Layer 4 of a small transformer language model trained on English Wikipedia (10 layers, counted from 0, width 96).
A neuron's activation on a vector x is ReLU(weights . x + bias), where the dot is the dot product.

Input weights of the MLP neurons that the questions are about. A number n stands for (n - 500) times 0.003.
n20 (bias -0.059): 680 328 365 659 788 289 664 729 487 691 227 649 520 402 439 655 505 261 447 866 591 491 103 534 431 173 573 525 820 441 641 486 234 533 478 495 347 767 306 495 431 686 738 336 403 339 513 700 607 684 304 703 605 594 407 504 581 588 486 514 614 586 487 449 830 642 477 340 467 554 476 373 352 619 554 329 610 338 346 254 505 603 259 654 474 401 546 591 426 597 603 372 351 396 473 597
n23 (bias 0.000): 458 341 436 324 424 416 799 607 343 425 611 321 670 475 563 580 486 601 689 476 405 604 456 507 647 619 312 423 431 728 317 335 628 575 706 504 436 462 439 421 376 454 354 364 452 503 444 435 460 628 500 426 507 559 474 636 581 533 471 728 667 525 543 451 590 425 330 387 529 563 504 371 453 534 322 528 693 461 389 518 482 497 687 531 416 314 703 503 471 442 563 401 757 296 553 607
n27 (bias -0.043): 456 594 770 634 746 452 600 528 480 585 622 555 641 489 504 294 398 542 517 746 455 228 583 381 387 408 542 222 589 360 626 465 547 409 543 474 507 613 670 368 539 534 584 453 351 507 565 591 609 220 437 417 342 327 466 497 479 459 316 353 444 390 514 353 373 391 436 507 709 447 602 542 607 602 697 585 389 533 399 347 536 628 414 367 520 583 535 665 369 515 651 358 656 525 524 518
n32 (bias -0.052): 448 608 554 307 474 730 655 397 164 564 539 475 658 582 307 642 466 182 338 395 483 404 500 659 542 407 487 701 483 644 433 628 630 239 500 439 324 500 583 373 626 488 605 598 602 528 593 750 541 265 492 434 829 564 411 553 471 488 561 316 325 601 838 543 431 475 330 314 631 369 457 504 722 659 306 559 785 456 521 526 706 467 253 662 404 560 289 571 444 447 381 409 372 414 678 631
n84 (bias -0.053): 705 323 328 421 725 309 582 408 567 261 410 596 349 628 524 479 691 627 523 574 577 585 435 365 629 500 582 514 224 433 461 535 468 706 452 431 455 344 596 199 574 391 488 297 610 555 511 508 481 557 566 465 623 456 425 647 565 485 358 775 423 288 617 658 610 348 555 424 549 538 480 341 481 422 600 500 720 545 281 705 325 595 804 295 526 540 574 356 129 488 587 592 431 608 504 469
n90 (bias -0.025): 448 543 334 605 442 384 492 613 356 401 635 383 512 611 338 336 432 489 476 425 667 637 606 682 597 538 734 432 606 678 311 372 448 560 703 534 549 536 450 387 551 660 638 595 279 401 250 325 465 578 346 433 586 338 486 636 574 340 568 453 439 477 305 504 633 579 471 352 586 624 414 589 433 360 493 402 707 245 603 586 747 563 507 532 439 648 391 550 640 286 342 359 500 559 594 464
n96 (bias -0.001): 527 471 475 434 783 543 535 712 447 609 473 460 389 304 530 434 213 496 368 335 387 356 471 597 537 383 412 616 444 642 639 456 504 427 424 439 565 474 308 481 411 226 515 642 456 434 727 628 757 576 709 464 637 459 479 518 590 567 492 518 336 450 582 608 532 408 463 598 381 425 641 624 352 353 637 367 458 504 442 318 519 334 619 416 653 538 766 405 392 469 475 462 823 674 567 682
n100 (bias -0.045): 726 388 450 580 526 529 615 471 343 140 663 264 341 409 491 308 702 504 419 328 450 364 769 429 365 244 466 302 564 568 713 562 435 347 528 290 487 791 434 636 470 602 421 487 508 444 455 625 524 492 617 467 452 294 594 419 669 597 553 525 508 425 516 222 512 601 462 361 829 604 500 776 508 315 624 267 742 627 608 496 422 562 598 342 316 599 737 513 688 625 541 318 753 647 488 572
n105 (bias -0.040): 313 509 466 301 426 257 396 491 600 664 320 422 370 549 689 392 615 462 408 633 450 576 431 527 487 380 706 509 410 411 582 591 375 384 722 513 463 532 528 364 551 601 513 539 471 566 512 623 565 413 256 481 436 640 500 331 413 423 586 354 649 670 512 494 531 519 667 431 460 335 470 604 631 427 503 583 442 338 302 579 480 550 729 434 554 621 545 513 700 561 478 543 541 461 534 494
n128 (bias 0.023): 486 460 378 575 551 368 631 523 487 625 570 345 554 331 627 596 342 540 601 470 653 542 305 539 520 565 483 567 551 634 527 490 597 545 487 639 486 325 437 504 429 510 469 647 758 541 821 430 611 503 641 599 397 466 503 480 500 254 398 450 517 465 520 609 559 500 493 673 647 319 329 310 503 356 480 429 600 601 397 264 583 470 309 616 401 397 541 480 692 179 526 500 434 490 610 602
n132 (bias -0.022): 646 521 479 651 669 694 545 538 290 516 567 559 366 391 366 230 269 476 394 443 493 399 469 623 486 401 627 327 360 348 634 549 691 533 613 540 693 305 322 212 528 438 496 471 650 634 654 507 637 476 370 650 673 460 449 425 521 592 345 528 398 400 627 446 631 521 475 423 382 683 526 655 389 458 625 479 592 367 696 452 388 604 478 426 692 554 553 627 318 489 503 409 455 606 538 339
n134 (bias -0.076): 396 467 417 708 308 347 788 244 581 680 434 355 459 392 362 478 403 566 504 576 533 532 475 655 542 545 631 378 538 586 416 658 491 583 389 649 535 585 342 584 572 480 715 663 360 396 423 538 471 699 298 787 544 216 618 618 351 589 553 383 370 333 749 342 463 521 376 413 394 468 260 223 744 500 566 377 528 487 708 631 375 719 598 659 540 379 576 168 721 572 381 352 754 574 251 517
n135 (bias -0.042): 312 335 344 465 492 610 349 530 341 500 650 508 337 520 556 705 368 454 253 554 680 555 618 581 116 407 539 363 567 650 289 527 480 725 500 367 536 450 553 350 313 429 440 563 582 463 455 431 598 568 280 542 659 496 537 811 348 272 500 512 662 625 387 504 628 419 703 564 609 646 315 577 272 477 572 348 574 407 580 636 246 462 524 719 511 556 516 334 625 607 591 452 473 536 709 523
n136 (bias -0.058): 87 539 705 482 615 354 632 707 358 431 410 342 614 580 476 741 465 515 675 598 504 493 461 512 610 648 618 539 564 563 800 434 597 349 448 541 332 413 539 598 441 602 598 548 449 463 719 403 496 465 395 361 703 388 269 599 650 504 369 266 360 406 599 448 458 437 536 605 308 513 337 781 365 453 288 547 380 471 202 577 452 573 679 566 385 428 464 473 496 362 339 447 376 419 583 769
n148 (bias -0.050): 521 516 380 459 442 488 431 632 659 706 594 680 456 337 521 487 569 488 335 459 319 974 628 530 435 590 524 400 471 605 480 637 521 530 538 369 129 455 476 330 668 421 365 616 833 442 681 613 543 596 512 701 745 591 492 472 440 783 538 346 387 470 634 289 385 557 261 202 364 456 437 747 240 504 528 484 609 364 331 572 550 456 475 552 454 487 344 545 430 483 310 513 488 580 508 644
n171 (bias -0.050): 692 576 309 387 570 448 423 349 515 544 343 436 771 620 371 414 585 851 759 330 716 481 631 338 451 578 605 401 439 552 508 172 534 693 599 416 377 382 620 754 325 496 471 715 463 703 508 392 692 472 516 464 488 554 747 386 401 789 568 436 452 623 527 516 354 512 410 625 403 469 387 480 516 358 345 671 678 382 320 416 674 516 521 400 708 213 549 395 407 315 492 458 368 408 410 471
n206 (bias -0.023): 658 635 624 657 530 497 609 526 290 526 584 487 547 480 357 549 507 454 745 533 757 421 464 360 547 522 560 416 524 461 503 405 521 465 425 296 650 453 638 514 420 497 586 364 483 550 577 457 432 487 444 493 525 510 403 452 310 532 483 295 381 180 571 595 455 384 520 418 493 655 245 609 565 500 372 557 414 729 618 524 428 647 287 437 503 585 507 616 484 436 656 407 490 277 735 641
n230 (bias -0.085): 385 427 508 574 533 637 565 500 504 450 418 394 113 618 716 202 475 476 696 356 537 268 419 274 405 293 442 373 513 376 672 667 466 573 465 573 409 641 573 427 612 121 659 559 317 590 599 725 444 690 607 459 409 369 560 588 512 512 336 479 611 543 668 383 580 401 433 576 457 776 761 246 573 562 536 458 587 315 280 491 420 593 370 467 465 860 500 751 480 645 488 253 512 619 504 450
n250 (bias -0.084): 573 599 639 407 179 516 645 680 206 669 801 582 460 487 410 319 471 426 540 500 706 325 332 434 387 387 750 538 466 155 372 422 513 522 382 522 374 546 512 391 232 665 405 474 601 492 444 380 528 508 600 459 799 338 742 375 328 572 757 624 384 487 443 343 431 408 475 624 404 617 422 715 590 425 709 382 456 465 545 668 436 402 606 343 876 607 571 405 452 434 504 517 508 676 355 677
n254 (bias -0.041): 386 382 185 615 450 307 785 436 422 387 148 577 553 504 487 648 648 609 607 623 350 559 371 336 241 563 553 411 745 438 520 536 509 560 589 577 470 854 561 569 331 635 432 730 599 535 662 463 759 407 340 305 315 479 349 444 335 524 594 578 422 479 353 412 416 754 492 441 423 434 487 500 464 615 407 715 402 244 387 250 731 758 367 581 601 458 587 496 641 596 604 483 532 454 556 604
n257 (bias -0.030): 481 544 552 387 648 452 591 639 318 697 434 577 670 761 558 369 687 375 656 537 500 511 426 374 414 471 138 412 409 291 593 326 508 539 496 585 598 515 423 625 538 457 496 569 417 560 399 407 406 162 642 496 479 683 576 203 456 370 633 481 619 484 587 515 478 414 424 465 445 419 481 493 515 773 515 447 600 691 470 415 462 405 447 270 702 531 338 672 350 739 536 380 522 419 746 572
n259 (bias -0.024): 489 557 468 266 712 567 511 606 455 694 556 401 690 537 633 496 576 436 472 471 518 541 486 598 168 420 557 471 471 612 571 599 593 556 649 590 244 403 578 368 471 239 571 349 631 531 517 564 493 560 328 610 579 261 604 719 482 438 665 407 496 440 385 401 479 381 591 348 635 702 578 614 539 482 366 340 552 466 429 507 655 567 383 101 527 463 525 339 524 370 360 359 717 559 524 558
n266 (bias -0.055): 616 398 625 523 451 433 619 383 431 402 543 544 677 504 482 700 431 729 566 575 409 477 389 511 452 672 398 416 722 669 480 365 514 401 374 638 450 473 591 600 514 440 525 353 483 565 332 415 520 537 616 449 333 248 470 526 349 629 468 357 483 597 540 483 687 339 438 539 414 589 298 599 436 637 433 614 595 539 692 599 444 450 521 466 614 630 376 500 741 420 410 546 338 328 798 338
n289 (bias -0.037): 644 530 457 593 568 598 591 559 290 522 514 539 435 609 500 603 607 631 587 517 299 421 313 384 453 529 507 394 793 378 467 490 465 438 324 566 413 457 658 597 430 439 455 384 513 396 683 388 600 451 563 618 407 493 397 648 438 407 545 626 626 521 516 382 672 234 689 551 538 198 289 573 644 620 569 540 656 590 375 593 415 431 328 510 636 452 369 444 459 535 399 569 520 404 581 604
n305 (bias -0.013): 529 465 493 551 627 702 419 616 443 688 504 411 474 396 389 404 297 442 520 552 324 367 548 309 367 365 427 557 454 470 722 386 511 681 615 373 449 801 569 416 475 652 449 240 518 431 624 528 483 490 514 424 477 404 689 351 486 487 376 434 524 427 436 411 605 364 437 619 573 395 377 510 609 584 750 532 306 649 493 435 614 691 436 638 599 278 479 656 636 670 571 428 562 539 699 630
n311 (bias -0.030): 558 379 519 456 436 432 305 542 349 609 479 562 436 510 574 570 483 623 714 503 353 355 438 503 470 554 619 470 650 511 677 493 630 517 658 229 341 666 412 534 364 356 551 544 540 353 662 382 522 662 654 653 626 419 497 589 296 411 479 484 372 700 442 396 542 553 497 510 669 557 462 523 422 385 494 487 557 376 507 671 466 387 356 382 547 480 517 566 748 444 278 330 516 391 573 360
n336 (bias -0.008): 496 387 669 953 488 425 387 276 329 249 504 470 306 566 606 508 397 654 559 603 719 587 654 596 374 437 580 455 284 414 500 376 405 484 471 516 392 607 575 588 558 393 365 558 631 623 592 568 581 436 409 541 650 586 282 537 541 669 412 424 398 680 600 601 441 462 485 394 584 426 449 629 552 462 417 254 577 436 748 634 394 466 581 371 717 641 442 386 137 382 388 425 485 689 378 600
n350 (bias -0.049): 425 584 623 486 480 516 542 673 531 447 630 342 608 348 273 624 411 425 407 440 540 477 619 576 480 333 560 515 329 660 380 591 496 521 375 354 445 314 556 219 569 372 421 336 601 580 554 500 695 721 552 829 361 360 247 516 326 477 588 500 288 450 754 165 441 187 415 579 542 604 412 560 650 524 476 715 604 454 786 483 644 587 626 544 347 484 759 372 603 483 488 459 615 699 348 378
n359 (bias -0.048): 780 566 493 224 496 338 507 410 598 651 592 576 435 395 709 515 549 486 449 528 277 450 406 485 211 459 655 350 678 409 556 274 577 694 304 774 577 574 497 717 376 476 570 525 504 507 588 458 609 358 465 552 355 590 316 670 369 694 570 570 500 537 456 525 569 335 585 533 327 660 584 542 462 563 434 631 534 471 340 620 381 434 397 340 570 439 376 528 570 403 449 482 368 620 517 440
n363 (bias -0.076): 417 455 733 410 574 556 391 358 241 567 600 474 500 751 477 541 504 654 826 561 447 693 398 492 711 445 748 441 616 430 595 553 488 504 266 381 364 531 462 452 396 411 782 336 635 475 537 492 418 312 363 534 533 324 663 600 477 408 436 546 485 440 708 686 608 424 570 398 572 682 532 409 493 680 564 211 412 504 685 397 390 500 407 341 518 300 527 614 354 411 269 472 417 445 603 704
n368 (bias -0.038): 489 782 422 548 460 419 333 451 528 255 402 528 360 467 522 492 688 702 500 496 596 338 585 481 352 361 568 356 500 508 493 439 526 552 361 526 402 768 343 496 583 566 639 640 416 538 538 507 829 461 385 600 583 441 510 668 585 702 432 346 457 447 507 485 602 496 398 649 451 885 253 496 291 244 532 638 400 365 518 582 422 528 522 407 421 644 573 468 552 534 563 504 486 582 601 256
n378 (bias -0.037): 706 761 589 534 519 489 631 441 576 653 791 441 659 481 685 412 394 452 547 432 515 407 393 595 625 427 492 329 431 451 504 355 422 680 504 250 559 409 604 476 621 493 430 312 405 650 464 309 456 485 736 366 507 565 525 664 304 507 469 253 717 409 537 546 676 447 489 477 634 516 637 290 511 681 337 565 572 578 682 422 473 356 366 369 554 457 591 395 209 668 570 418 400 252 682 371

Each question shows a token from some text and the vector x that enters the MLP there. A number n stands for (n - 500) times 0.0086.

"im": 656 473 581 270 470 669 392 389 342 341 536 526 516 309 725 326 698 561 659 471 252 361 425 720 506 579 476 757 343 415 189 785 336 606 530 553 622 483 753 677 489 637 453 618 381 466 505 398 501 630 441 595 494 584 581 401 502 518 443 495 481 378 530 386 409 602 559 624 411 512 519 577 454 535 464 688 445 492 400 578 528 323 202 721 307 651 467 534 465 450 532 556 608 455 393 576
Which of these neurons fires most? n359

" Per": 487 508 687 353 547 655 225 424 507 232 290 514 619 411 748 321 719 573 612 410 352 534 410 464 498 561 338 767 452 490 273 646 369 527 509 693 807 296 470 586 431 538 337 601 250 515 371 581 328 607 445 651 584 526 674 440 579 374 457 349 418 468 580 492 478 565 467 634 593 327 615 704 379 596 561 559 419 464 586 677 527 560 311 386 381 552 377 542 448 440 453 722 670 451 487 669
Which neuron fires most, and how strongly? n257, at about 3.6

" sw": 591 422 505 311 707 579 366 509 550 262 282 532 655 474 700 363 493 631 657 574 280 391 540 678 571 717 424 822 266 309 281 735 414 579 582 611 721 303 657 671 481 556 450 670 340 486 530 480 429 607 400 664 427 471 578 362 608 589 444 298 296 343 534 341 381 622 529 579 472 497 571 675 263 519 472 448 451 524 454 549 533 650 274 530 497 618 489 505 459 394 474 687 522 545 359 556
The two highest activations, in order: n171, n136

" In": 470 582 594 430 561 629 266 336 480 296 241 497 547 355 698 315 587 633 552 508 319 449 459 605 532 612 496 870 431 396 369 440 392 677 550 619 754 386 570 558 461 557 476 421 383 487 454 469 441 477 393 718 641 505 548 409 575 550 453 535 488 260 502 445 513 546 667 670 656 478 469 644 254 535 675 600 272 570 690 493 556 442 230 546 257 629 345 608 409 381 524 528 663 398 541 677
Which three neurons fire most, strongest first? n206, n305, n368

" Par": 565 428 525 386 371 810 243 363 581 161 284 527 533 389 762 393 682 555 587 481 331 517 352 544 476 558 437 800 500 511 388 639 332 496 539 709 683 280 544 584 412 589 358 521 333 549 457 451 301 642 417 646 498 433 629 355 582 466 418 536 465 528 487 479 443 620 569 563 564 410 518 673 309 608 538 585 421 481 466 654 532 436 263 446 399 655 572 550 493 414 557 739 611 412 573 708
The two highest activations, in order: n105, n289

" tr": 625 444 612 341 470 828 287 414 439 209 301 584 646 447 680 300 612 649 568 546 455 452 491 660 372 541 329 886 357 460 291 610 369 550 628 591 651 218 657 586 351 629 406 509 352 514 481 523 479 728 457 686 421 602 662 301 545 507 436 503 392 457 496 382 280 585 490 509 591 473 611 536 178 648 557 641 474 496 387 596 434 571 305 496 534 670 558 473 419 502 614 494 505 473 473 578
Which neuron fires most, and how strongly? n171, at about 3.5

" D": 526 527 572 419 554 546 300 350 459 258 364 536 727 374 754 479 669 604 554 530 307 363 581 616 526 575 447 886 456 370 310 652 286 507 642 557 748 264 631 546 409 572 398 430 332 520 501 508 366 671 400 635 439 582 650 402 398 409 460 550 352 473 491 393 462 571 535 478 545 369 637 725 295 596 558 536 418 454 567 701 463 599 253 477 420 541 512 515 553 306 446 560 666 387 597 680
Which of these neurons fires most? n105

" Miss": 566 461 593 419 603 565 420 392 623 281 285 482 672 458 675 224 612 526 528 596 254 414 494 823 498 524 353 829 358 383 300 712 359 493 361 600 855 445 540 639 561 573 438 527 232 534 542 427 354 678 440 683 545 323 568 442 489 545 450 541 308 278 512 397 486 677 601 535 632 384 537 643 357 640 492 624 448 445 684 587 445 483 295 510 471 508 457 625 523 301 444 442 661 414 457 681
Which of these neurons fires most? n134

"vent": 506 470 694 348 523 689 315 467 424 256 555 639 584 380 646 444 750 542 528 621 312 354 450 680 321 607 421 855 393 505 381 408 401 542 549 727 762 375 577 485 485 550 445 615 263 462 379 582 436 683 459 748 592 593 616 555 596 406 347 447 505 427 532 436 345 792 366 518 648 398 487 560 317 542 569 489 313 437 586 531 518 599 259 544 390 584 521 440 345 324 434 621 562 563 423 475
The two highest activations, in order: n368, n336

" the": 506 551 525 399 492 623 291 509 508 247 360 416 659 402 651 342 666 494 579 500 413 397 476 789 438 476 521 909 368 526 372 507 282 645 428 745 672 386 586 501 467 623 364 577 317 550 494 476 326 627 341 591 597 573 639 408 523 458 314 521 457 369 427 371 433 514 503 635 509 410 568 535 288 606 585 560 370 598 550 577 362 529 225 642 500 456 533 624 464 453 478 603 663 595 538 737
Which of these neurons fires most? n305

" SC": 564 527 670 315 608 479 338 470 541 294 426 462 639 522 648 370 577 521 559 509 142 436 501 765 502 552 380 897 551 503 317 529 317 489 428 673 812 347 607 650 439 608 396 567 421 416 369 589 368 563 352 582 411 558 514 503 438 656 339 609 451 368 486 491 379 674 496 614 711 395 631 699 241 605 458 460 419 455 646 584 454 679 273 634 387 621 528 522 480 267 511 529 491 429 482 572
The two highest activations, in order: n359, n266

"ok": 641 611 601 390 494 499 336 506 394 298 466 599 574 460 749 416 607 667 549 572 160 483 531 711 585 624 567 848 346 449 130 566 406 622 554 694 723 459 551 623 503 609 472 433 285 456 568 375 406 572 407 719 480 476 595 428 348 465 339 528 465 401 475 427 543 712 460 619 585 370 640 640 402 474 532 462 379 587 560 598 428 379 191 530 349 567 541 574 504 341 373 473 580 440 550 541
Which of these neurons fires most? n311

"es": 599 562 572 411 505 648 364 489 541 274 550 572 572 250 748 271 674 602 659 646 354 355 489 722 492 517 353 779 408 375 381 568 397 663 617 548 759 428 585 487 477 617 416 352 283 411 292 348 393 638 427 730 509 514 531 536 536 475 337 455 384 361 588 550 374 702 397 633 581 401 649 527 404 568 571 531 383 426 539 682 496 696 257 657 434 547 553 589 337 453 456 425 565 388 468 500
Which three neurons fire most, strongest first? n378, n27, n132

"ance": 648 566 618 322 521 576 370 510 485 285 539 602 585 335 769 418 653 523 538 607 311 416 278 759 482 612 423 846 423 515 342 522 261 550 515 733 716 352 530 586 529 569 430 520 242 441 422 464 333 683 428 598 514 443 540 453 570 460 410 413 447 473 532 569 403 673 477 768 609 359 550 516 360 559 448 664 349 400 539 691 315 641 273 594 374 581 627 506 362 490 455 520 623 336 474 521
Which of these neurons fires most? n378

"ash": 607 463 539 329 673 577 316 629 384 285 484 549 565 378 705 508 678 628 632 463 234 413 367 644 467 664 396 864 415 443 292 620 405 506 574 560 732 505 534 557 533 607 487 611 214 532 563 552 499 680 428 761 550 349 551 411 525 533 301 446 417 396 557 472 481 668 414 707 619 418 482 706 341 396 380 556 441 444 644 535 442 487 212 564 366 647 514 502 420 392 410 558 521 394 461 569
The two highest activations, in order: n311, n368

" Y": 624 596 681 445 567 584 241 604 493 249 326 422 614 411 713 319 686 530 607 530 197 546 577 649 502 597 393 886 357 464 349 501 353 575 502 586 704 375 591 656 431 603 365 491 392 485 556 575 449 637 302 684 441 416 581 449 486 517 275 599 390 419 476 532 506 535 614 572 576 451 571 718 362 594 605 522 451 499 621 431 451 499 212 504 466 639 453 587 508 341 379 558 531 342 422 577
Which of these neurons fires most? n289

" Un": 481 578 638 390 638 605 196 396 585 275 256 498 594 372 726 501 641 540 633 495 331 361 388 671 601 671 275 868 467 350 282 410 377 562 457 655 699 403 613 671 436 559 470 474 292 479 367 630 320 699 497 670 600 426 576 460 549 572 410 502 395 382 498 499 399 515 480 659 694 394 533 705 389 614 574 537 473 517 462 683 486 511 281 432 247 605 474 493 479 489 351 584 596 495 410 611
Which of these neurons fires most? n136

"'s": 521 604 562 357 521 609 308 556 509 234 345 504 643 350 681 356 637 500 624 499 380 386 457 815 467 498 472 857 419 457 448 551 295 553 507 651 714 483 750 526 515 569 396 547 306 436 360 460 428 650 437 573 572 588 678 452 518 493 408 515 277 398 464 344 477 556 471 579 539 438 560 555 308 557 494 566 429 655 609 598 316 644 224 689 451 511 559 558 332 388 426 599 658 515 370 655
Which of these neurons fires most? n96

"ens": 614 521 568 323 533 614 367 428 385 222 574 546 695 445 623 367 654 551 588 581 305 385 455 735 472 654 420 752 397 411 113 692 401 676 445 621 771 367 576 560 397 586 545 494 311 437 325 444 442 668 455 772 589 635 506 406 462 483 431 526 422 402 574 327 295 671 464 540 635 406 533 568 426 604 630 534 365 375 466 733 445 487 260 574 389 555 563 541 429 326 522 494 622 567 457 547
Which of these neurons fires most? n250

" und": 518 453 551 301 466 676 457 369 508 261 210 446 651 435 702 545 541 645 601 484 347 344 656 649 561 580 340 917 452 352 261 613 418 661 492 496 765 381 673 557 453 566 332 421 415 434 424 444 457 640 547 573 445 612 563 469 443 431 463 536 419 318 439 383 493 652 490 553 529 506 667 744 339 658 561 475 320 459 412 597 528 617 227 583 279 608 604 561 413 414 473 587 615 570 489 530
Which of these neurons fires most? n254

"\n": 523 523 432 368 514 641 234 476 387 246 453 424 650 341 678 350 592 609 595 525 334 418 547 771 334 676 455 867 397 364 363 579 254 665 644 697 786 374 577 543 521 508 334 554 417 507 500 578 427 484 437 700 493 516 653 394 558 489 349 572 405 342 477 535 499 447 517 702 658 437 575 569 381 511 639 450 473 567 521 564 661 517 272 566 329 513 476 546 398 337 481 468 671 506 399 612
The two highest activations, in order: n128, n259

" was": 527 526 579 377 461 629 291 547 430 251 190 515 717 417 736 383 590 608 659 540 424 502 568 688 496 554 439 767 385 338 299 573 353 710 461 749 722 511 666 573 569 534 417 511 313 345 439 456 378 488 424 561 375 638 536 395 534 500 479 561 374 328 389 428 493 615 546 597 648 511 491 550 358 573 457 565 378 473 547 585 562 546 226 704 424 581 460 615 285 372 432 565 718 498 540 513
Which neuron fires most, and how strongly? n257, at about 2.1

" t": 621 458 537 392 539 586 363 551 455 312 321 414 688 377 739 331 684 645 669 576 363 424 524 751 444 566 435 836 378 394 459 488 344 492 635 621 699 339 706 610 356 555 436 654 292 526 600 553 422 677 420 690 411 575 652 379 619 430 394 515 256 420 532 340 282 597 574 560 469 464 702 625 296 518 453 563 396 516 574 598 474 579 221 510 501 514 551 488 411 357 417 581 596 420 421 504
Which of these neurons fires most? n171

"J": 551 480 550 415 598 538 390 371 499 237 386 683 531 383 644 316 665 571 633 625 261 514 368 754 505 532 337 799 448 442 334 643 350 541 427 605 559 270 544 643 412 666 483 444 484 532 596 410 410 670 371 692 450 512 599 430 368 584 396 673 504 357 442 460 668 730 584 498 566 377 578 706 293 621 432 441 428 570 595 501 556 608 182 578 490 697 460 569 438 377 474 416 500 426 417 540
Which of these neurons fires most? n20

"ios": 569 502 494 385 482 697 365 299 481 170 609 648 569 408 692 340 622 565 557 498 314 296 487 739 625 609 405 811 423 437 337 608 400 614 524 587 710 368 553 504 628 532 487 402 333 459 311 463 373 701 444 716 565 475 548 531 538 463 343 478 413 520 612 513 355 693 457 541 545 346 717 537 406 662 544 449 284 551 400 640 561 575 285 620 348 560 610 550 331 366 474 420 603 466 373 742
Which of these neurons fires most? n230

"ures": 495 511 626 326 577 603 308 461 424 252 451 611 637 340 671 311 611 640 659 636 281 393 499 715 550 624 372 817 418 393 276 573 430 740 595 622 660 392 582 550 482 587 352 405 311 417 320 461 363 662 435 724 486 505 485 483 510 511 403 448 426 467 579 548 475 557 382 743 647 398 513 618 295 503 484 585 412 421 644 571 426 660 238 652 423 539 632 539 385 467 459 488 614 371 515 491
Which of these neurons fires most? n23

" them": 524 471 626 440 507 643 328 614 508 226 436 541 595 377 702 323 676 595 639 632 367 446 475 692 511 581 272 864 410 331 370 462 422 595 396 626 680 298 656 551 397 731 448 516 323 394 433 425 402 673 404 540 453 446 599 405 652 463 339 512 357 357 482 545 382 575 475 633 694 354 579 609 323 651 490 488 449 503 554 624 453 480 239 606 408 645 663 569 299 514 495 517 613 582 546 415
Which neuron fires most, and how strongly? n257, at about 1.4

"H": 614 558 616 336 654 501 260 523 351 349 376 447 587 352 693 323 636 609 610 524 257 423 401 702 513 638 563 876 420 445 302 551 321 627 645 624 831 307 553 642 470 600 306 525 440 565 580 495 335 480 344 689 490 543 548 491 432 409 398 569 468 345 532 389 433 548 566 543 504 416 547 690 307 505 586 553 372 574 589 427 531 725 269 658 453 591 415 556 511 309 518 521 606 287 460 622
Which of these neurons fires most? n206

" June": 500 473 661 487 542 683 271 305 433 319 448 570 575 407 697 445 650 580 555 506 274 490 530 690 398 565 527 842 314 382 287 478 381 589 439 678 872 438 564 517 476 522 485 455 369 473 476 378 408 606 268 720 543 401 551 458 653 419 355 489 403 308 530 547 498 665 573 554 732 418 529 632 334 548 642 366 447 511 767 604 540 608 285 464 457 607 510 588 256 372 449 435 530 356 458 744
The two highest activations, in order: n336, n363

" his": 475 534 664 430 494 691 326 557 401 283 325 571 672 376 652 285 676 528 671 479 365 412 462 740 471 513 483 873 425 399 404 440 395 603 494 613 729 393 764 528 479 583 399 582 262 486 392 379 393 669 416 512 530 516 695 363 605 486 481 553 300 425 482 314 453 576 496 550 399 398 566 665 329 507 416 560 421 569 601 571 464 555 211 671 481 474 522 568 367 485 435 691 659 463 467 668
The two highest activations, in order: n250, n257

"D": 549 437 513 407 542 384 472 361 406 287 422 566 639 365 658 396 579 563 581 605 224 341 435 752 521 622 314 804 552 430 293 705 285 570 579 614 677 395 599 475 365 581 399 486 311 458 582 439 392 713 435 674 471 634 606 447 437 486 452 596 525 441 477 360 491 689 500 514 585 362 602 741 291 556 504 580 412 584 602 585 437 706 196 610 365 654 512 490 461 389 540 489 613 411 575 446
Which of these neurons fires most? n254

" Part": 581 503 586 377 465 648 154 372 361 262 304 542 595 433 672 381 624 623 572 516 421 512 454 553 483 649 365 918 455 424 262 695 370 518 418 653 669 365 575 390 445 626 445 517 275 610 444 595 507 647 377 828 528 539 596 326 610 507 413 466 477 444 540 487 361 487 476 609 889 382 635 558 148 548 595 662 404 463 520 636 542 410 335 583 360 615 420 543 476 362 488 544 580 426 544 532
Which of these neurons fires most? n368

"ross": 701 507 627 244 626 579 422 571 501 239 392 571 588 376 739 463 569 554 619 518 307 382 418 793 535 668 412 806 307 370 162 625 409 613 372 642 683 387 553 432 650 663 456 606 281 483 589 458 404 590 448 597 639 429 444 470 516 521 386 414 471 339 454 495 490 677 468 636 569 492 508 674 426 447 441 577 368 527 543 620 565 634 238 539 355 552 553 461 317 416 409 625 620 436 417 506
Which of these neurons fires most? n84

" g": 598 335 570 324 440 601 357 464 473 224 318 535 580 391 667 446 614 572 634 560 342 435 680 722 472 655 350 914 419 332 412 588 358 626 611 610 650 336 675 607 346 619 332 590 447 557 517 509 419 625 373 544 282 651 644 455 559 447 442 480 337 379 508 404 449 602 580 508 492 453 638 712 376 475 498 514 443 399 492 506 537 617 232 667 468 645 606 527 397 329 405 645 552 528 466 530
Which three neurons fire most, strongest first? n254, n171, n336

"m": 703 372 476 349 586 767 423 474 477 240 424 447 495 255 618 245 696 470 592 528 263 550 403 830 581 564 336 745 360 323 218 638 381 630 501 585 781 417 667 489 520 604 477 512 330 490 435 436 473 620 454 598 456 634 614 574 537 431 376 421 464 449 470 369 499 677 501 476 488 474 448 543 334 642 497 557 457 633 549 650 577 546 271 647 385 627 607 515 424 389 649 402 635 348 435 597
Which neuron fires most, and how strongly? n23, at about 2.9

" from": 520 590 572 315 504 605 463 466 436 256 258 495 772 414 581 360 625 540 604 547 342 507 494 653 547 644 484 975 507 395 498 571 372 645 421 615 781 302 625 400 522 620 386 477 387 473 533 406 361 599 382 708 533 467 489 341 432 402 411 482 424 402 465 495 538 623 623 739 556 534 547 638 393 541 530 443 328 541 582 517 415 621 223 588 392 574 370 611 293 356 470 593 631 329 505 653
Which neuron fires most, and how strongly? n206, at about 4.2

" well": 603 498 665 291 518 705 203 532 606 309 246 542 512 404 721 292 565 618 694 534 456 474 383 541 468 547 333 847 380 371 305 479 389 625 597 695 746 441 652 451 454 615 356 546 482 364 491 315 509 645 452 603 528 547 462 321 685 662 387 671 397 316 486 534 460 592 456 664 688 400 535 567 388 497 477 497 480 541 491 593 580 386 271 553 295 591 576 565 322 479 631 602 610 490 411 451
Which of these neurons fires most? n84

" purch": 600 333 673 232 480 667 326 496 569 305 282 541 637 417 656 289 565 595 628 596 279 449 426 668 332 572 411 836 342 402 318 680 373 566 616 623 822 336 598 531 417 586 475 590 443 406 457 327 377 538 477 638 350 472 507 455 514 554 533 592 392 263 490 354 404 658 568 624 628 502 504 663 406 681 496 555 379 464 459 578 527 526 374 677 461 525 531 488 234 442 532 587 722 549 363 680
The two highest activations, in order: n254, n84